Layer 9 of a small transformer language model trained on English Wikipedia (16 layers, counted from 0, width 96).
A neuron's activation on a vector x is SiLU(gate . x) times (in . x), where the dot is the dot product.

Input weights of the MLP neurons that the questions are about. A number n stands for (n - 500) times 0.0013.
n18 gate: 225,672,599,294,603,794,389,805,548,523,524,255,466,629,467,344,449,400,510,553,423,452,776,314,524,607,179,431,280,235,748,448,490,547,401,399,632,280,404,385,310,577,437,505,602,736,290,537,400,588,687,457,452,538,524,645,241,476,760,564,569,442,106,185,734,486,750,667,577,431,559,544,510,709,241,800,311,352,433,787,495,466,557,495,716,549,625,688,618,429,490,259,412,155,510,458
n36 gate: 508,371,620,444,552,511,473,597,500,482,326,667,344,367,366,608,359,591,256,565,500,504,477,581,466,353,424,551,740,657,693,635,601,496,575,607,756,367,489,731,455,473,343,538,629,726,644,293,202,679,572,444,523,359,388,293,371,538,481,484,194,345,423,320,572,436,564,402,527,543,333,558,611,542,536,519,546,457,371,466,467,302,572,706,549,364,546,680,469,560,186,312,400,629,587,455
n76 gate: 588,492,350,467,624,657,419,636,312,610,504,595,551,445,322,337,570,424,623,648,517,576,273,496,593,423,534,665,435,700,773,375,496,708,529,411,599,766,217,243,479,576,253,577,636,617,458,500,282,444,707,792,504,703,289,534,563,348,262,522,487,367,808,535,580,479,629,534,786,530,280,398,377,641,465,568,692,400,339,601,426,164,554,427,388,414,466,521,704,724,573,567,500,580,508,632
n96 gate: 273,353,615,618,379,341,390,419,395,395,392,531,523,636,183,443,471,388,492,440,632,602,332,212,304,534,538,384,577,284,522,500,354,326,493,542,492,459,210,496,691,496,708,584,452,585,387,500,567,565,297,559,444,526,592,576,217,541,392,381,640,301,504,364,665,567,559,564,443,713,504,466,591,424,606,352,352,481,647,541,383,431,407,446,589,749,417,296,488,604,297,414,481,350,613,412
n103 gate: 463,436,749,730,649,27,440,432,413,398,440,509,431,786,748,575,581,633,514,625,795,722,211,420,408,584,588,571,378,263,450,619,651,586,436,653,519,436,505,633,518,292,500,481,563,476,500,392,422,722,601,709,624,431,476,402,389,574,509,698,467,603,519,234,785,668,359,656,505,638,184,514,444,369,745,533,528,571,560,791,563,270,687,411,695,519,947,412,656,777,538,445,458,431,569,626
n127 gate: 399,391,615,293,504,546,375,286,474,606,320,605,602,560,422,550,312,380,542,576,462,511,691,369,523,615,447,372,531,489,590,728,554,589,627,580,477,459,273,466,496,432,565,290,280,508,504,559,729,380,194,694,793,523,577,599,625,262,403,388,434,512,638,554,606,578,403,583,302,477,458,572,595,646,512,515,428,709,353,500,317,565,403,222,563,462,319,519,609,448,458,578,661,496,410,763
n129 gate: 527,463,527,410,379,629,630,504,500,819,395,552,505,647,401,710,442,432,588,311,514,754,509,509,555,290,440,533,500,352,427,400,402,536,446,634,735,578,541,454,632,205,481,444,500,637,541,540,537,401,569,509,194,670,383,621,583,528,533,852,509,626,411,391,546,722,201,724,430,282,547,528,625,435,232,574,588,542,610,307,393,598,359,688,856,271,927,426,151,654,650,700,495,863,289,635
n165 gate: 435,601,448,556,358,699,527,612,421,330,688,383,504,826,612,473,406,561,544,623,438,451,640,352,593,384,716,243,747,642,443,574,648,266,665,575,788,623,346,715,373,751,593,580,650,401,579,496,391,747,570,583,452,707,217,313,733,729,757,487,654,513,487,409,447,704,400,461,491,323,365,678,340,375,541,656,438,423,412,500,440,612,164,684,496,437,755,597,518,669,679,722,469,693,395,461
n190 gate: 712,546,364,434,762,546,449,397,300,702,383,612,795,517,320,713,373,504,407,374,609,588,475,633,416,641,592,711,509,707,696,322,530,665,285,719,680,467,601,446,567,672,496,686,504,496,563,431,521,200,362,786,392,622,564,381,424,576,573,354,863,453,517,522,726,459,756,517,517,500,620,564,593,411,596,648,627,440,324,584,451,274,674,453,459,585,819,466,569,442,368,438,312,525,479,656
n240 gate: 661,390,414,659,156,575,345,392,347,636,648,541,535,232,728,518,671,483,363,407,434,72,609,478,447,536,693,753,504,451,483,478,792,543,478,412,266,570,584,439,216,522,482,496,671,455,592,577,421,630,280,526,443,430,352,305,491,777,396,621,672,200,643,500,728,431,791,627,633,441,599,407,553,750,518,762,549,500,513,584,577,513,587,478,284,567,342,734,310,651,428,522,411,645,469,354
n310 gate: 435,702,524,427,649,376,754,383,721,504,635,238,367,806,787,424,492,541,359,570,409,413,570,538,504,592,574,445,614,658,549,651,563,744,573,475,779,673,434,595,623,388,309,467,412,407,311,327,549,572,364,630,516,620,559,404,603,653,580,614,466,693,517,636,698,443,549,126,437,611,580,308,342,668,225,412,600,648,459,413,576,664,586,462,313,483,533,533,623,748,576,741,479,603,504,650
n325 gate: 284,369,403,838,191,587,541,669,529,548,422,273,356,463,432,655,536,288,748,397,369,682,716,437,623,467,562,487,345,570,615,720,412,605,455,508,429,635,677,570,537,467,463,517,512,365,746,476,300,521,537,553,635,319,412,587,233,570,420,550,699,797,517,534,685,504,447,492,708,724,235,521,454,538,329,612,193,555,578,529,356,345,663,542,508,697,607,649,500,589,630,439,483,648,566,593
n18 in: 531,584,600,136,561,313,558,392,592,491,394,514,740,425,522,599,664,381,656,394,726,411,623,197,642,459,327,455,586,455,610,408,265,182,614,536,613,354,509,332,284,429,210,612,728,564,531,621,557,482,482,692,513,730,685,719,420,331,455,609,646,324,473,769,544,234,352,659,496,454,722,621,513,365,380,317,276,532,606,190,491,423,557,319,452,500,500,375,250,735,423,544,527,571,610,730
n36 in: 396,382,663,659,724,466,432,685,647,451,289,545,476,473,510,720,388,631,615,483,608,626,544,500,463,184,365,697,593,558,557,687,628,370,563,466,676,466,419,577,473,402,490,790,457,528,567,493,339,604,399,417,530,568,545,350,547,524,375,500,298,462,360,636,574,480,487,587,316,472,621,497,640,507,409,353,244,590,568,473,543,524,443,510,473,407,503,517,611,623,417,323,503,402,392,513
n76 in: 355,434,644,370,561,535,525,452,379,591,344,475,717,280,643,514,344,660,546,776,399,398,313,457,395,496,423,514,415,289,590,262,561,582,507,331,568,493,423,399,472,524,475,528,425,439,458,558,403,532,612,400,701,668,450,370,797,500,350,561,590,500,373,446,556,503,531,618,496,363,407,528,606,542,431,585,465,550,601,503,442,468,459,147,445,308,556,328,590,672,543,407,582,727,549,599
n96 in: 496,504,574,490,368,385,464,563,641,411,557,526,446,553,423,605,378,447,282,382,315,514,645,551,739,449,539,438,489,446,309,602,609,395,377,654,551,546,675,411,723,297,773,586,313,599,514,535,606,591,707,307,468,322,605,493,586,771,558,424,574,496,435,588,486,356,577,457,482,511,740,428,543,522,685,558,486,383,475,742,521,475,384,511,587,594,625,461,782,307,344,655,449,514,369,479
n103 in: 587,685,475,516,599,394,585,817,458,618,671,728,492,542,578,616,480,529,449,748,681,530,604,659,643,299,559,621,457,415,533,359,440,450,903,229,547,433,302,697,546,445,665,398,361,543,613,586,508,487,639,429,412,529,140,627,500,546,560,418,270,701,504,241,659,413,367,525,538,400,350,415,572,474,373,407,504,556,471,420,508,564,550,547,508,530,429,496,245,508,269,375,457,143,634,912
n127 in: 455,282,459,351,382,479,483,619,435,540,579,259,681,687,649,609,699,545,486,642,441,392,428,740,389,328,434,610,592,535,510,486,726,589,401,556,426,583,334,486,462,628,434,619,584,368,614,655,620,419,410,674,400,389,461,570,493,566,585,412,354,342,507,489,427,336,561,348,629,443,390,671,416,405,529,462,490,518,545,545,648,641,377,422,537,708,569,375,496,650,690,227,500,510,538,344
n129 in: 403,602,520,644,516,574,533,424,379,622,532,383,648,488,692,371,556,601,361,369,394,508,541,567,668,791,578,521,608,685,500,330,412,323,649,406,325,565,606,439,228,692,377,562,369,500,520,460,354,709,435,560,711,512,612,533,619,410,391,579,449,633,479,584,667,589,178,484,451,845,341,772,661,517,423,500,723,538,500,627,468,275,476,625,564,687,602,447,462,592,762,657,238,198,305,392
n165 in: 555,532,640,539,596,544,599,434,386,420,653,528,353,362,446,448,558,539,488,500,599,528,147,327,417,805,496,767,520,361,362,320,286,558,231,452,666,449,397,630,441,579,568,552,558,382,433,427,315,581,686,539,488,575,299,767,607,496,710,722,345,384,732,549,705,535,492,539,564,626,516,584,452,448,262,608,608,147,437,397,588,597,531,468,616,580,358,492,423,597,291,730,396,409,347,438
n190 in: 556,508,623,563,418,370,603,474,410,317,406,574,447,348,296,450,533,560,618,796,527,656,519,632,584,612,599,562,434,435,670,770,485,515,459,504,349,693,504,322,379,736,416,205,548,414,190,367,602,581,663,496,470,496,380,649,375,511,512,531,535,442,612,574,784,519,335,481,389,539,364,270,416,496,255,500,646,278,344,553,544,318,365,430,589,666,542,481,360,403,434,504,473,754,390,481
n240 in: 217,372,348,290,757,557,519,419,634,300,485,627,579,571,515,718,383,440,738,421,586,515,511,446,402,447,771,616,607,549,421,489,485,640,556,545,358,436,496,350,448,545,262,508,365,488,489,657,410,577,553,366,478,436,435,728,519,726,492,366,422,500,595,689,376,363,641,504,454,275,400,375,716,469,430,504,511,550,677,481,233,431,656,419,651,619,466,485,554,474,588,823,359,470,365,419
n310 in: 522,544,471,615,478,286,415,550,431,539,471,436,588,368,432,388,428,569,611,610,801,345,526,463,500,623,683,357,406,422,379,431,526,540,601,566,519,518,397,507,361,393,810,633,479,485,368,368,682,586,632,449,806,361,635,578,280,592,342,373,458,433,593,432,438,475,728,694,467,704,275,400,311,478,504,344,448,609,695,507,471,489,605,463,518,347,456,648,349,413,496,656,836,419,562,522
n325 in: 419,575,452,529,336,241,760,438,448,482,507,531,327,440,646,607,536,441,421,279,556,414,433,618,425,246,560,408,652,703,381,478,634,643,625,451,469,459,388,556,463,328,353,651,442,343,541,569,415,477,593,607,571,616,454,681,463,481,297,458,292,637,549,408,616,518,301,299,436,404,378,504,248,371,481,602,591,734,537,522,525,405,567,401,500,481,351,786,331,673,527,755,606,746,437,606

Each question shows a token from some text and the vector x that enters the MLP there. A number n stands for (n - 500) times 0.0078.

"iz": 651,587,389,471,516,541,764,585,654,359,524,604,607,439,585,612,552,572,433,358,360,524,366,327,521,634,518,497,276,539,490,489,418,510,754,174,600,527,523,419,329,335,535,625,381,396,438,395,691,549,560,394,383,430,465,729,571,433,445,445,294,247,603,547,430,553,538,448,410,466,611,673,493,319,666,555,508,506,503,576,628,328,473,488,423,610,377,430,419,300,448,336,562,189,476,500
Which two neurons fire most, strongest first? n76, n190

" found": 644,479,558,690,521,662,493,421,598,446,527,573,686,500,654,511,545,571,394,367,425,539,308,485,509,458,532,430,371,538,628,402,406,477,771,407,627,519,543,384,390,441,236,543,345,214,419,521,752,642,443,596,364,437,385,637,696,387,514,604,327,434,539,609,491,613,452,520,338,445,599,611,582,450,561,353,411,431,642,624,555,359,733,365,289,427,417,422,340,663,385,539,492,442,466,523
Which three neurons fire most, strongest first? n76, n96, n240

"in": 554,600,701,554,652,475,640,715,691,294,481,641,643,436,676,589,496,387,417,578,253,507,415,324,531,472,508,514,484,474,728,466,526,398,417,297,786,579,452,432,447,417,439,408,412,583,600,542,593,613,619,562,290,603,547,587,278,508,522,554,292,531,414,574,464,553,492,498,532,516,747,637,525,578,406,545,413,588,543,608,567,474,644,520,589,379,613,344,423,510,549,225,544,210,327,555
Which neuron lights up most? n18

"ity": 603,584,398,547,445,640,449,497,645,518,778,474,712,549,618,496,396,451,363,425,477,307,525,394,541,633,329,471,378,576,510,499,410,356,706,506,520,443,621,485,578,641,421,430,431,333,632,366,544,636,585,431,268,485,591,483,552,361,533,425,351,346,558,760,309,412,256,464,424,364,579,362,370,463,576,191,591,466,509,546,676,636,662,531,429,638,426,359,437,343,494,557,584,550,388,319
Which two neurons fire most, strongest first? n76, n36

"is": 540,452,503,347,440,690,253,550,395,396,548,518,469,555,509,469,428,647,535,408,402,636,371,489,605,689,532,443,482,528,476,431,335,514,535,378,552,551,620,275,373,469,663,499,531,461,546,394,685,684,672,548,396,298,312,588,394,433,439,447,239,375,352,764,324,574,363,555,696,480,550,534,482,534,751,638,521,406,605,730,639,600,473,464,339,379,351,560,389,476,348,376,710,487,375,746
Which neuron lights up most? n325

" Sh": 339,525,455,502,533,477,505,376,340,455,793,414,458,563,527,524,439,324,414,506,512,292,352,399,256,582,639,458,454,462,473,401,383,508,404,462,587,444,596,465,560,668,446,487,386,400,642,519,598,696,494,551,418,466,468,625,458,346,216,343,424,672,511,565,435,526,542,669,317,313,467,597,451,483,602,317,465,559,442,596,468,356,601,563,235,434,504,480,330,463,283,412,679,437,328,576
Which neuron fires most, and how strongly? n36, at about 0.34

"ay": 687,372,485,471,524,699,779,502,504,486,578,659,650,459,673,288,540,416,418,508,427,587,494,460,470,348,387,380,282,539,501,363,575,454,693,516,534,528,537,594,709,626,441,482,468,446,446,335,570,468,755,596,529,505,486,792,539,602,429,238,279,327,451,583,412,456,288,460,348,473,445,460,232,380,704,416,628,460,535,547,634,349,549,524,355,485,426,351,390,424,365,459,451,564,377,551
Which neuron fires most, and how strongly? n240, at about 0.12

".": 577,475,710,393,513,615,548,421,566,393,772,644,479,512,370,450,444,507,356,550,428,375,384,575,636,681,509,577,433,423,554,367,383,343,761,346,479,602,497,434,436,591,468,428,396,503,526,391,444,505,388,528,450,571,300,722,351,524,341,475,320,320,372,566,376,526,335,480,397,255,478,718,474,276,553,315,494,526,638,529,574,382,492,719,327,621,454,439,430,467,482,551,524,652,445,538
Which three neurons fire most, strongest first? n165, n310, n129

"our": 812,381,384,730,530,625,591,477,533,399,543,480,581,632,469,506,465,394,441,540,540,427,399,502,428,598,679,721,340,633,701,430,358,417,568,381,771,473,568,333,483,431,427,425,332,418,530,444,399,478,771,520,490,435,402,720,388,257,569,537,552,455,524,568,587,535,295,508,529,446,579,461,341,453,572,371,548,735,570,560,707,577,584,402,475,489,706,360,352,495,380,269,441,518,354,420
Which two neurons fire most, strongest first? n190, n103

"r": 374,281,563,799,525,562,725,432,602,179,480,565,446,276,722,504,332,303,514,311,270,544,312,337,386,464,576,334,476,637,722,374,282,460,576,246,539,598,542,448,527,455,523,529,465,471,406,589,459,474,434,345,483,443,524,507,345,417,468,494,423,511,409,503,596,544,524,596,451,524,542,516,537,299,686,422,553,641,494,472,454,557,701,537,425,484,571,531,344,503,476,167,565,532,424,466
Which neuron fires most, and how strongly? n325, at about 2.8

"\n": 548,458,611,458,519,574,548,496,628,398,596,672,391,430,402,504,555,296,306,441,516,450,476,619,613,546,488,491,498,334,495,364,457,479,549,354,551,699,581,353,519,481,520,452,321,451,483,504,525,612,371,622,383,599,351,686,387,446,531,407,422,405,256,537,371,436,455,552,342,396,543,705,463,205,530,377,301,489,642,567,621,207,443,636,419,674,519,250,544,447,310,735,599,667,423,463
Which neuron lights up most? n96

"aw": 501,521,578,552,563,558,281,272,543,364,599,674,432,645,520,517,685,560,356,631,575,450,364,440,383,607,677,479,449,579,592,412,380,439,446,368,661,495,538,329,454,541,315,485,288,341,337,589,535,611,555,653,473,460,297,622,565,309,602,409,462,506,323,738,456,561,524,471,294,416,579,555,133,496,558,420,696,563,519,461,640,405,597,556,301,524,186,342,408,618,364,445,486,425,386,463
Which neuron fires most, and how strongly? n36, at about 0.27

" e": 512,426,461,494,639,447,471,415,648,487,726,515,393,582,537,600,469,362,489,447,483,474,428,552,537,538,351,342,266,572,649,296,519,461,325,479,426,620,509,516,384,534,542,485,415,384,536,320,560,509,293,463,472,442,449,739,341,403,389,666,315,448,348,412,353,569,529,480,511,409,598,411,372,453,677,331,459,531,579,526,561,625,595,540,359,581,560,520,118,297,234,446,444,505,275,563
Which neuron lights up most? n76

"ant": 592,355,445,527,460,537,392,371,577,429,688,535,596,275,612,430,576,525,361,454,478,515,452,440,544,426,669,365,352,607,467,401,369,511,769,228,548,517,663,438,466,335,277,474,520,460,489,466,728,562,650,510,469,405,438,613,533,259,474,482,229,343,501,556,389,481,377,623,345,574,683,353,412,311,585,481,747,417,502,521,545,495,726,476,450,485,496,303,423,479,477,642,664,516,348,441
Which neuron fires most, and how strongly? n36, at about 0.56

"t": 351,458,547,485,571,446,644,328,610,486,538,381,410,361,401,523,339,397,618,744,467,536,335,428,463,368,655,673,259,517,560,387,390,447,579,394,749,568,567,341,657,599,419,403,457,346,598,469,447,593,566,715,174,584,486,561,361,225,487,670,335,589,457,685,553,559,572,347,381,447,436,713,500,549,513,425,541,667,585,536,710,572,548,482,556,426,518,500,355,428,447,239,390,491,355,441
Which neuron lights up most? n76

"ch": 498,506,436,463,513,426,500,525,514,319,714,492,517,532,629,532,459,521,479,645,464,429,577,221,429,560,524,457,420,693,628,538,396,531,273,469,481,557,590,537,524,675,531,448,379,430,513,543,586,697,754,421,456,497,340,451,472,401,329,447,429,694,356,595,264,197,429,343,288,485,496,611,582,527,321,625,642,636,500,581,575,618,504,595,186,295,470,392,413,422,425,323,537,553,333,366
Which neuron lights up most? n18

" in": 463,383,551,441,508,465,521,489,528,388,495,583,452,708,387,473,545,437,337,621,513,359,293,565,734,612,337,443,288,464,579,300,495,295,547,396,671,572,435,449,451,522,326,341,402,455,481,278,529,686,309,548,501,514,432,680,531,473,398,422,297,329,305,446,423,596,319,460,495,315,603,424,372,356,651,499,484,614,530,632,662,496,616,649,335,409,626,426,377,341,409,421,591,601,521,407
Which two neurons fire most, strongest first? n240, n103

"s": 391,537,480,583,531,571,583,452,423,388,565,624,541,466,489,381,360,505,632,452,447,476,381,366,546,694,317,567,477,563,582,400,495,495,508,412,585,556,679,456,691,357,407,434,414,338,518,401,405,724,443,522,470,527,401,772,316,430,422,468,245,468,267,811,282,459,342,648,345,349,379,388,501,300,611,516,564,638,606,465,664,477,736,514,353,587,468,412,294,406,509,348,566,440,397,398
Which neuron fires most, and how strongly? n127, at about 0.32

" s": 521,415,463,506,394,563,529,589,686,306,633,490,496,506,519,679,510,342,433,422,478,426,420,385,373,566,397,456,486,459,412,363,343,448,306,339,668,602,450,708,555,473,363,445,437,401,712,265,539,609,339,612,521,520,388,627,322,499,301,360,310,539,316,608,283,607,588,533,454,491,511,698,382,459,654,358,612,501,541,597,524,412,700,451,317,527,648,513,237,487,295,540,469,582,415,410
Which neuron lights up most? n325

" A": 519,512,439,511,649,528,659,467,526,414,653,652,443,517,409,456,347,417,480,566,533,451,604,499,539,478,499,297,225,447,623,439,529,581,378,419,508,445,414,514,623,566,433,476,523,451,521,435,511,758,434,529,522,510,346,598,382,381,107,361,516,526,500,526,378,404,261,351,559,370,587,644,392,409,552,383,487,566,501,512,543,602,715,547,413,379,506,443,428,199,265,549,538,474,245,496
Which neuron lights up most? n129

"ra": 476,511,591,526,763,427,412,363,663,359,581,493,407,502,507,567,515,498,664,346,429,625,417,569,473,548,692,510,232,504,708,456,376,602,350,535,675,489,437,295,634,476,497,441,450,586,572,376,412,535,472,588,301,489,475,696,573,399,393,412,376,489,422,578,491,377,340,375,613,510,715,641,205,489,551,436,502,671,748,492,525,509,687,618,237,495,483,537,625,517,394,256,616,412,331,547
Which neuron lights up most? n129

"The": 699,316,581,405,443,599,569,495,562,430,625,530,387,463,427,393,395,498,324,562,470,442,396,432,630,586,486,336,206,534,473,409,420,480,446,545,464,457,433,573,469,474,456,353,520,314,506,463,445,540,420,476,417,517,402,719,652,473,464,453,415,491,492,590,352,688,373,514,412,115,551,600,465,329,522,364,400,536,613,717,630,439,644,613,517,631,510,290,533,532,293,349,574,646,408,422
Which neuron lights up most? n310

"ry": 529,462,466,474,535,592,586,261,576,357,558,509,485,396,451,579,768,615,417,411,639,616,517,528,494,577,383,594,442,497,403,395,280,399,399,455,450,505,583,615,598,512,615,493,356,326,622,504,464,654,604,615,350,421,501,617,338,411,508,317,433,287,238,566,345,520,539,465,506,509,425,436,387,430,403,487,584,704,602,524,718,558,605,576,382,606,592,351,262,424,377,477,749,541,297,898
Which neuron lights up most? n76

"j": 455,590,545,581,547,551,740,445,511,312,540,339,565,318,602,490,584,293,570,428,384,445,489,414,387,574,485,487,380,460,545,539,395,387,400,256,703,554,606,592,477,638,623,687,551,364,317,397,569,443,555,608,273,494,545,552,410,634,501,384,309,680,480,495,444,412,570,365,405,403,517,846,501,528,740,588,689,639,548,545,455,456,395,632,379,446,675,497,371,425,423,381,616,533,283,323
Which neuron fires most, and how strongly? n165, at about 1.4

"aj": 450,466,556,340,641,494,458,505,594,234,604,543,529,304,617,509,569,335,388,568,448,436,636,532,473,627,719,230,485,483,575,456,421,389,466,299,741,518,532,476,472,579,697,471,407,393,534,455,618,596,627,488,490,594,627,602,535,501,347,343,415,621,441,623,338,350,504,310,437,388,532,562,416,488,567,532,666,557,443,590,484,545,477,498,309,361,465,191,612,488,296,538,765,367,300,533
Which neuron fires most, and how strongly? n310, at about 2.1

"es": 550,567,359,623,504,549,661,529,481,442,511,658,629,460,512,452,378,521,562,465,256,396,434,360,479,627,368,572,337,710,572,450,503,413,517,410,627,540,865,365,596,412,221,367,440,478,526,445,532,673,528,414,400,406,197,731,490,443,367,500,377,273,336,614,432,430,342,479,470,258,453,394,377,363,587,561,496,552,563,507,663,492,637,446,203,472,374,469,344,407,513,472,586,472,436,382
Which neuron lights up most? n240

" ear": 681,438,447,572,524,501,614,416,634,333,820,456,370,534,608,623,576,335,381,502,550,530,466,487,578,439,374,463,352,441,512,469,386,460,383,259,767,583,291,542,569,541,348,565,460,491,426,389,704,646,546,427,416,400,377,646,364,337,330,410,549,619,470,604,400,551,349,382,300,512,436,424,338,459,546,484,621,518,562,566,605,456,680,509,358,346,420,354,517,635,403,434,595,522,266,260
Which neuron lights up most? n240

"v": 710,469,475,660,727,385,580,576,589,457,328,573,782,545,632,511,485,473,548,620,455,613,438,317,382,724,599,459,265,530,500,486,421,614,619,429,654,571,751,284,474,535,458,471,429,464,498,405,589,454,616,556,444,322,393,548,446,593,398,471,320,453,440,544,438,694,677,516,408,567,571,732,463,278,664,577,597,597,374,505,622,455,600,546,535,760,391,418,463,616,473,375,654,501,318,556
Which neuron fires most, and how strongly? n190, at about 2.2

"ive": 704,344,474,711,647,499,611,525,706,559,552,795,698,563,634,505,478,450,531,456,391,493,323,460,518,513,279,479,307,560,492,385,578,545,632,364,637,512,574,449,476,361,417,402,543,243,389,535,664,592,627,393,365,494,465,600,556,428,386,371,256,380,447,548,481,587,317,422,480,272,566,484,304,268,496,405,388,620,437,514,560,485,598,478,473,638,417,494,279,462,448,497,443,464,327,447
Which neuron lights up most? n96

"eral": 757,410,484,542,482,422,539,322,735,399,652,576,662,453,638,453,480,401,390,403,385,331,479,584,461,603,382,433,412,472,308,565,401,389,634,261,677,502,586,421,403,543,420,549,355,277,385,472,552,627,797,385,337,479,245,515,441,423,541,432,415,461,366,435,319,473,458,401,533,425,638,446,456,361,568,245,585,434,552,549,578,519,706,467,454,688,500,366,515,466,446,556,644,592,336,443
Which neuron lights up most? n36

"c": 483,360,483,626,341,459,577,478,560,441,523,546,454,232,491,364,411,400,242,501,533,368,443,403,378,484,508,483,408,618,523,456,526,447,424,181,498,581,627,639,528,677,707,305,476,185,490,489,467,672,680,644,558,407,512,516,500,500,463,188,329,423,388,541,498,467,503,530,219,467,666,602,607,393,580,444,533,618,461,630,570,800,640,560,478,458,490,436,449,424,538,520,385,469,389,440
Which neuron lights up most? n18

"ig": 392,386,396,455,585,399,607,378,543,359,556,642,483,342,527,474,717,350,370,471,574,539,447,217,411,571,404,335,287,507,607,271,531,549,387,455,715,487,464,550,526,376,691,581,503,591,635,418,479,454,493,581,347,452,447,311,506,481,629,547,499,343,439,747,414,531,495,381,449,258,592,586,341,429,580,353,602,459,537,559,896,578,630,522,379,380,562,585,544,486,410,255,549,692,469,463
Which neuron lights up most? n129

"ept": 653,446,311,600,477,505,805,503,564,322,617,569,562,530,687,582,371,505,575,502,504,654,568,376,521,502,486,404,196,696,597,596,584,548,486,429,554,722,559,426,427,476,317,622,459,486,525,480,701,717,726,607,550,350,402,637,719,444,367,586,241,503,447,601,454,474,266,480,407,418,489,501,469,467,435,566,567,539,653,550,617,595,638,661,344,434,695,570,372,523,424,203,512,533,357,380
Which neuron fires most, and how strongly? n325, at about 2.5

"u": 528,211,342,606,657,609,341,460,772,579,546,625,450,535,591,427,674,587,564,380,589,437,373,295,311,557,525,609,545,606,649,359,436,493,243,498,459,555,573,457,404,440,364,513,496,488,425,488,699,632,487,424,515,396,348,651,516,295,406,408,536,556,340,641,463,587,467,318,341,634,648,617,325,268,748,370,559,549,599,577,553,531,567,635,477,567,331,579,591,467,519,406,509,282,344,333
Which three neurons fire most, strongest first? n76, n103, n190

"ast": 453,315,414,621,534,457,557,647,458,531,550,525,593,454,383,479,488,637,551,606,518,294,432,503,420,602,398,378,330,677,627,429,634,492,578,291,556,552,357,641,758,607,387,485,447,338,506,441,689,805,606,485,375,429,490,594,486,562,478,483,407,359,643,705,554,357,318,535,361,390,635,333,609,347,412,505,666,533,534,773,454,603,613,498,473,495,461,417,457,350,470,587,439,637,394,147
Which neuron lights up most? n240

"ol": 573,655,555,562,541,526,692,379,538,214,508,627,454,446,650,457,368,504,425,491,344,498,435,556,646,571,542,504,396,580,711,369,484,352,389,337,684,396,589,402,218,476,605,564,439,540,364,549,444,575,641,587,292,485,480,630,442,354,738,671,554,439,527,546,588,519,601,588,544,776,684,671,498,406,759,494,445,437,438,588,580,595,548,433,433,337,581,411,418,484,427,344,694,576,374,540
Which neuron lights up most? n18

"os": 612,421,413,302,513,630,348,399,534,429,608,349,475,489,455,753,517,530,603,479,471,403,310,612,383,661,547,542,204,497,608,256,445,337,466,430,638,701,617,205,320,409,446,429,371,518,511,441,463,683,492,684,366,375,625,698,525,567,476,405,422,391,396,599,314,483,550,516,601,539,638,507,360,563,590,524,603,581,748,638,721,571,582,482,517,518,442,502,568,563,338,415,471,505,453,637
Which three neurons fire most, strongest first? n240, n18, n76

" of": 584,477,525,401,567,414,624,533,601,447,536,602,615,665,572,324,521,332,302,614,434,429,343,414,612,579,324,361,396,506,652,400,430,355,532,442,688,584,499,426,268,633,310,366,477,392,401,505,567,693,420,517,520,477,470,663,449,537,433,399,210,472,334,542,387,655,333,472,439,282,560,436,402,426,749,502,408,629,446,642,510,316,603,627,393,452,636,383,344,465,483,411,698,636,499,388
Which neuron lights up most? n18

",": 652,511,651,480,627,598,642,338,442,258,564,629,575,635,524,499,470,316,542,647,607,358,295,417,561,657,522,533,434,484,598,310,386,444,537,358,465,524,591,319,418,450,427,377,472,400,437,297,543,532,421,413,444,366,442,597,274,474,447,388,190,432,415,383,424,553,307,534,454,289,462,381,380,263,624,451,468,516,523,655,568,274,634,720,352,461,443,477,434,410,476,495,545,645,389,484
Which two neurons fire most, strongest first? n103, n127

")": 774,600,456,577,450,614,680,416,652,519,619,451,508,482,443,372,378,430,399,509,500,466,526,332,612,581,404,667,307,599,594,522,370,496,666,373,423,637,713,489,605,398,512,260,424,418,455,367,448,604,456,428,559,462,411,886,528,389,406,354,329,384,348,650,400,437,399,633,459,362,415,441,552,241,607,460,374,468,598,581,620,549,562,710,322,566,406,459,412,356,467,585,501,442,440,392
Which three neurons fire most, strongest first? n76, n127, n36